Layer 5 of a small transformer language model trained on English Wikipedia (17 layers, counted from 0, width 128).
A neuron adds its activation times its output weights to the MLP's output. To switch it off is to set its activation to zero at one token and run the rest of the model.

Output weights of the MLP neurons that the questions are about. A number n stands for n times 0.00086.
n43: -172 -59 -52 247 -116 55 -170 -23 -81 23 61 79 181 0 170 -52 69 91 -136 0 108 139 90 138 -202 -217 -71 -93 123 -157 262 86 -99 -129 -114 -76 4 -191 355 41 184 -8 170 238 -63 -18 22 23 63 -75 54 203 39 193 -69 -13 -50 298 18 -94 93 -313 4 -23 -14 -108 13 -14 -136 -72 -145 -333 -239 28 -175 136 -88 72 58 -467 -166 90 -176 33 184 -89 -28 -139 -77 -96 258 -14 -156 -101 217 131 48 -13 63 -52 54 -143 -174 -127 59 -305 9 156 -30 68 146 -179 261 223 136 45 -162 86 270 402 94 -245 124 9 182 -206 9 -312
n57: -37 91 -73 76 -89 -109 305 -20 116 -16 -208 -54 12 -69 72 -84 -44 108 -100 213 -118 28 -75 29 77 99 -141 24 256 49 105 -66 -26 -101 -185 -23 31 -75 101 -8 -242 98 -90 180 29 -121 27 -105 -31 -243 246 30 -166 -54 -277 -27 -204 67 -8 -136 57 -33 -39 148 -38 87 193 -38 -288 -168 99 -81 -288 -157 222 -290 341 90 137 -128 215 129 -9 57 -138 -43 4 69 42 124 72 -69 187 0 13 4 -152 -97 -87 -54 -75 -84 -92 216 63 64 -39 92 -34 160 190 -127 229 -188 119 108 198 201 0 -145 -46 -134 -94 -35 -94 -11 -62 247
n83: 125 113 -173 -42 -27 -21 -69 107 -166 150 -125 -176 -185 93 110 -52 59 -219 316 -57 -68 176 205 44 -94 68 70 215 256 120 -16 79 37 35 -89 17 -160 195 -129 92 24 -196 75 -159 -4 434 -16 106 145 236 -96 -59 -179 -65 44 -130 8 -190 114 323 -22 35 -21 87 -4 67 -29 -185 39 -35 -126 -377 -78 61 119 -180 90 154 -104 -12 -81 61 -163 -22 -218 -83 -185 90 -45 165 56 60 64 -31 -5 -67 -317 45 -66 -247 -38 341 -34 31 -8 25 352 -185 24 105 -258 -110 134 4 -96 -21 35 45 8 225 153 51 86 -12 -13 -120 -61 -209
n87: -330 176 13 4 -57 197 -127 -14 171 -72 59 -275 168 8 131 -106 -187 -13 -44 -39 -80 50 -93 -135 -27 -68 -126 -145 -25 -108 148 15 -140 -261 219 -9 -160 -51 210 -123 103 -20 -79 65 176 -72 112 -45 17 -13 123 120 143 -13 135 4 71 -212 -66 -87 82 269 -44 -82 107 -291 -153 -28 87 170 -141 -86 -78 -23 36 185 -77 -135 -200 -476 64 152 105 82 -139 52 362 63 -193 27 0 -184 102 -16 35 -16 -84 -47 -83 43 -159 385 241 -4 205 133 -92 229 33 -89 56 34 -48 78 -4 -89 -4 -20 4 156 -239 99 -147 236 96 411 65 -367
n211: 202 22 29 150 122 -107 -29 36 -149 45 41 30 127 -141 -274 67 -172 -167 -70 81 79 -331 -201 -69 120 -88 73 67 302 45 176 -166 340 148 336 56 133 -42 158 52 17 -188 -342 0 -211 156 51 129 65 174 -236 -102 -4 135 21 -161 -31 -140 -48 118 -23 -60 -182 -23 69 170 -100 -143 -131 -205 53 -9 -45 0 62 60 -188 -78 -91 -81 -21 -229 90 -112 290 -26 171 -81 154 340 158 289 -240 -12 -137 -98 272 123 -117 -13 -323 71 40 74 110 70 -73 25 99 -198 34 -47 26 13 -162 -149 160 -197 -124 253 -137 0 -215 123 27 -208 94 71
n224: -19 -5 102 -19 -252 -42 323 -104 196 -47 81 49 -244 -119 -58 -44 205 -106 92 153 172 -203 -64 -243 51 0 299 -231 -323 -150 -14 118 156 356 205 -182 216 53 34 -120 -31 101 -5 -17 -26 -42 -126 331 -36 -36 23 -306 -44 -4 -35 -22 23 291 -79 19 -67 218 -150 262 63 46 310 -170 157 9 -83 -61 -129 53 -112 227 151 23 123 76 -53 91 -110 38 -141 -378 71 -104 0 14 -9 454 -142 -176 31 43 -9 22 87 71 -143 190 -205 -61 -133 153 23 -27 -31 60 -203 -13 -179 -36 -101 157 26 -233 167 168 77 211 285 -224 -38 -223 -185 -97
n282: 4 21 96 80 298 29 -108 64 -192 -224 55 48 133 -107 57 -52 84 -233 -62 -24 186 -182 -99 280 80 79 -143 -98 -178 -114 53 281 209 -123 -4 90 0 188 123 -203 92 27 0 57 196 55 32 29 246 137 -244 -163 -169 -92 -40 4 -33 -195 171 185 -261 61 -33 103 292 -83 135 161 107 -109 -220 -131 47 -108 -55 -26 -89 78 8 4 -76 -134 -4 -119 198 82 102 179 154 4 271 122 -211 12 148 -174 230 -89 -332 36 116 238 38 -249 -19 8 -176 -131 -153 -238 -178 204 -136 69 -8 -125 31 26 17 -107 -35 -38 -16 -145 -21 169 36 -32
n342: -4 93 77 -119 212 64 -166 134 64 383 -360 -49 -143 12 259 32 124 144 135 -107 262 -112 51 76 -43 -125 116 4 -67 73 83 -122 189 45 107 125 -111 76 -223 194 196 -50 -229 -117 109 -34 156 -265 -8 57 -194 -154 -108 -61 -189 -188 -47 -71 -110 -35 4 173 0 44 -58 34 -163 -75 -113 -51 114 13 -31 -223 -180 173 99 -159 -37 33 -8 -123 -105 -74 -125 225 281 -130 139 -132 228 -270 -49 -126 61 -177 -178 127 346 -8 -76 85 277 115 -27 -47 154 32 -24 -131 136 77 -67 -29 63 -89 -71 129 -234 86 4 -47 236 86 91 76 -37 -286
n406: 206 -39 0 -15 21 -228 193 90 5 -75 -151 -48 -10 -58 156 51 94 103 -289 -81 -168 -50 -68 206 327 -37 91 80 94 348 -207 -82 241 109 -54 -34 33 -52 -181 -161 204 -166 203 -325 -23 -169 -134 -99 -266 123 185 -41 65 -38 454 -298 -20 226 -211 249 -293 -380 159 126 -118 -210 34 -41 20 60 289 -70 -41 66 -89 -116 75 169 -135 -48 156 -143 -217 -171 90 213 150 70 -182 118 28 -119 141 32 120 18 -122 -95 39 -306 88 61 -153 23 -277 143 87 -38 269 133 -186 189 107 58 44 157 312 -97 -158 -99 -46 -25 -278 318 -212 -56 -162 -70
n407: -212 -99 -199 -306 28 -26 37 -40 -130 -137 -138 -84 -13 187 196 157 161 -26 -61 -152 -334 124 65 -86 52 207 -242 -18 283 9 -4 -283 9 -5 122 -166 97 -305 37 73 -21 205 -128 -183 -48 223 114 -166 13 184 -86 36 -82 154 132 150 -9 24 61 -238 -151 59 -90 9 68 138 -56 41 0 -170 69 247 103 76 -9 -91 150 90 239 113 117 -117 -14 -102 167 -111 106 93 32 -39 66 215 41 -72 77 193 -277 151 303 -42 336 -203 -35 12 -80 104 -77 -195 -65 -35 -34 -213 -133 43 155 61 -207 -47 -126 -190 -4 106 233 63 -183 -107 223 -227
n432: -422 -207 -46 -53 297 158 12 -182 110 -75 -111 114 -182 183 79 -170 -92 -165 4 -25 62 53 -13 -301 70 299 -162 9 157 -53 -136 29 -313 -82 -9 132 148 183 37 -4 -38 -155 73 12 169 -110 -118 13 30 72 -56 389 -37 163 41 281 30 49 -30 -23 -188 -27 0 0 -109 298 163 82 85 28 160 151 -81 -36 -154 -12 124 -26 -26 -253 -180 127 197 53 -194 68 31 -173 28 -26 -144 -216 -21 -36 -24 -158 -41 97 322 -100 -9 265 -92 171 -36 153 -43 -54 -4 -78 -17 -84 353 -60 -43 -139 -293 27 -206 -70 122 163 0 -126 85 -58 220 -141

Each question names a token from some text and the token that comes next. It shows the activations a of the neurons there, in the order above. A number n stands for n times 0.047.

Then comes g, the gradient of the next token's log-probability with respect to the MLP's output, scaled to length 1. A neuron's effect is roughly proportional to its activation times (output weights . g). A number n stands for n times 0.00072.

" ", then "ab"
a: 61 -2 -3 7 -7 0 -16 -46 -24 -4 1
g: -73 -242 -50 247 -60 108 -34 -194 -82 -262 -41 -350 386 62 -19 -234 107 -41 110 133 -155 128 -55 -131 139 65 -54 67 53 4 82 -232 0 35 134 36 -25 48 -9 133 75 101 44 59 -23 200 -78 55 -199 -41 -21 101 -1 -116 242 28 115 -152 -269 94 -45 95 38 28 -122 236 -22 138 173 4 52 -20 209 -33 -58 -22 -1 221 -108 0 -36 136 -55 29 -52 -105 -187 14 -16 8 69 188 92 -98 52 -104 16 -262 -24 110 -66 -149 20 -276 102 18 136 -68 -1 49 150 47 -213 54 16 -94 88 -100 5 -22 -12 -151 -82 -124 56 154 -53 30
Which neuron, switched off, lowers the next token's probability most? n342

" ", then "t"
a: -20 -3 0 7 -12 -7 -3 -40 -14 6 -4
g: 95 0 156 -82 65 35 -11 -214 67 135 -21 53 237 -121 55 -4 -190 88 -213 -38 -22 -222 -86 -17 184 124 -62 -122 54 178 -85 25 -142 2 -97 -99 32 159 119 -123 66 -24 -109 53 -89 36 18 -22 55 -103 156 126 -125 -122 138 -221 -55 130 168 -85 206 166 151 -161 107 -102 14 -177 -6 -74 -211 -80 -61 46 -117 -76 -147 94 161 45 27 -252 -179 178 4 -78 40 4 -33 78 -254 206 79 -58 -9 123 98 155 -248 132 48 145 106 230 83 -41 -106 -104 -48 -72 -243 -170 40 -141 -93 169 38 -8 -23 52 91 -95 37 68 -123 -23 243 271
Which neuron, switched off, lowers the next token's probability most? n342

"p", then "it"
a: 2 13 112 -3 -6 1 9 -11 -3 47 -4
g: -113 -20 -94 -26 3 148 28 -6 73 82 14 -46 31 161 -26 76 7 243 -167 -158 38 32 -189 205 -186 46 -206 280 155 -141 7 -18 177 -32 -154 -50 -225 24 -300 12 27 199 29 -96 52 -184 128 -197 170 95 -209 239 14 -49 17 -37 -44 -48 -1 122 -105 -153 30 180 -21 83 -29 48 -94 13 -137 -141 78 -108 -9 8 135 283 -167 7 158 -55 -37 -41 -57 36 203 11 -178 268 -42 -116 -159 61 6 16 54 173 29 -130 123 254 121 -161 -223 7 -98 -97 1 82 -48 31 148 -124 -11 -26 264 46 -23 -92 -237 65 -26 -42 20 -57 89 5
Which neuron, switched off, lowers the next token's probability most? n83

"t", then " Ch"
a: 0 -4 -3 49 8 2 -31 -2 82 2 9
g: 204 192 -45 196 33 -70 11 105 -27 -72 71 196 -244 -77 -91 -56 -162 -177 -10 95 176 -12 -153 19 37 67 -264 -152 -22 155 41 135 177 73 63 -133 142 -3 9 116 74 21 134 34 -24 -98 -139 -72 -77 -7 166 108 81 -54 -131 -216 -61 226 24 5 -132 96 -170 -205 64 76 78 -427 -68 18 -89 91 -143 38 -89 25 5 18 -99 156 -235 -47 91 -26 -29 23 14 -313 -148 2 -78 184 142 -34 -61 21 -15 -7 122 -125 -11 -84 85 23 -18 285 189 -61 172 -62 136 -95 169 -50 -94 87 -14 22 -20 199 7 -81 45 -274 -17 24 -20 197
Which neuron, switched off, raises the next token's probability most? n87

"ide", then "s"
a: 25 -1 -2 -4 16 78 24 45 -12 15 -5
g: 201 -108 33 -148 -9 -38 85 261 100 56 -220 -186 16 98 253 195 0 149 -48 106 -22 -53 135 -281 140 145 -210 145 204 -183 89 -111 -181 -33 68 80 -232 -128 57 60 60 293 -51 170 -169 -55 87 -155 22 -129 157 217 106 -26 174 -110 -35 -249 29 102 74 96 -96 -199 -102 -51 39 83 201 77 -55 -106 -123 131 129 -24 -17 -120 215 -153 130 26 -50 4 -73 -82 41 138 -66 -5 -176 -64 -48 -105 -45 -144 -67 -148 -19 -88 125 70 -110 87 -101 59 -25 -81 45 44 -49 -174 13 -66 28 38 49 68 -20 -106 19 7 -176 17 -213 13 175 187
Which neuron, switched off, raises the next token's probability most? n224

"ar", then " "
a: 9 -7 -3 242 0 2 -2 -1 -18 0 2
g: -378 -331 161 72 166 -53 60 163 65 -204 -54 -171 255 -86 142 -87 51 -16 -249 42 18 50 -22 -104 -61 117 174 21 -73 51 51 106 19 11 -48 79 33 -24 227 23 115 -70 4 -77 56 -115 -56 -53 -65 -60 103 49 -51 28 77 -105 -86 68 -25 25 -18 69 27 -127 135 204 -50 116 -175 27 78 224 200 -269 204 111 63 222 -6 -136 -97 -33 140 25 -38 195 -91 45 91 -181 26 222 -114 -53 -59 172 36 16 7 72 -325 -80 -108 -13 -38 -52 -203 103 48 -136 -91 -182 -31 54 1 73 165 -72 95 -125 36 -19 -115 -203 -92 89 163 -186
Which neuron, switched off, lowers the next token's probability most? n87

".", then "\n"
a: 29 -1 -18 -9 -5 -150 14 0 -5 1 115
g: -117 54 1 -42 -133 149 -291 -33 -307 52 -214 -16 -92 21 27 91 -169 56 38 28 -123 32 111 150 10 175 174 233 88 -30 -34 22 26 116 238 -61 187 -95 167 132 -2 -22 -129 51 -2 -33 50 22 159 27 -208 184 61 -153 -17 51 -216 -90 71 -52 -116 -193 179 -163 -331 -39 -34 107 165 4 -90 -229 91 100 37 -199 -152 -6 269 4 -95 216 -66 -129 -107 130 -88 -115 64 -31 -2 -71 -56 -154 -63 27 241 110 -4 95 -66 73 -10 -5 33 104 176 20 20 31 14 189 58 -82 27 -172 0 39 99 -225 256 -84 -26 -173 71 30 -69 -9
Which neuron, switched off, lowers the next token's probability most? n224

"et", then "ies"
a: 1 -2 -3 -10 6 -1 -2 2 -13 42 0
g: -44 -33 31 -3 15 -116 171 -43 -125 -196 149 -18 -150 -130 -20 -122 195 15 140 78 69 110 -85 30 -142 160 -159 250 -89 -156 -126 48 -160 202 22 93 311 62 9 -40 167 16 -14 55 71 74 68 -114 -80 -104 -192 52 5 143 99 -81 213 39 231 -18 -54 60 115 -114 -140 -27 -210 -35 84 146 -17 64 -56 -20 -29 -50 -111 45 -41 1 -174 24 -66 -180 -153 75 188 -180 68 -49 155 -407 -134 -107 90 -63 0 -148 -63 -5 77 66 210 -132 279 162 -90 97 -161 126 136 -48 122 169 20 77 -148 -41 -102 -146 187 -44 -115 123 47 -49 -172 37
Which neuron, switched off, raises the next token's probability most? n407

"ward", then ","
a: 7 2 -76 -2 -4 -9 19 2 -160 2 -1
g: 88 -36 57 17 41 35 -107 -14 -72 -74 -85 -122 -21 -113 -50 163 -89 46 -50 25 -23 50 -78 102 139 -35 181 84 21 6 -39 -117 150 -244 51 170 121 38 138 17 87 54 -259 -53 -8 -186 155 -3 2 21 -38 -15 247 60 189 50 4 8 118 -77 106 -224 194 25 27 -10 68 125 -52 -52 162 -333 182 -97 -50 101 103 71 3 63 -112 194 -309 46 -132 -26 -77 5 19 39 81 109 26 -61 -61 -362 68 41 -151 22 -254 152 -95 157 -186 -281 -66 -86 -139 15 -115 38 154 100 -41 82 -43 -100 -117 248 -9 310 30 39 152 -146 -216 -84
Which neuron, switched off, raises the next token's probability most? n406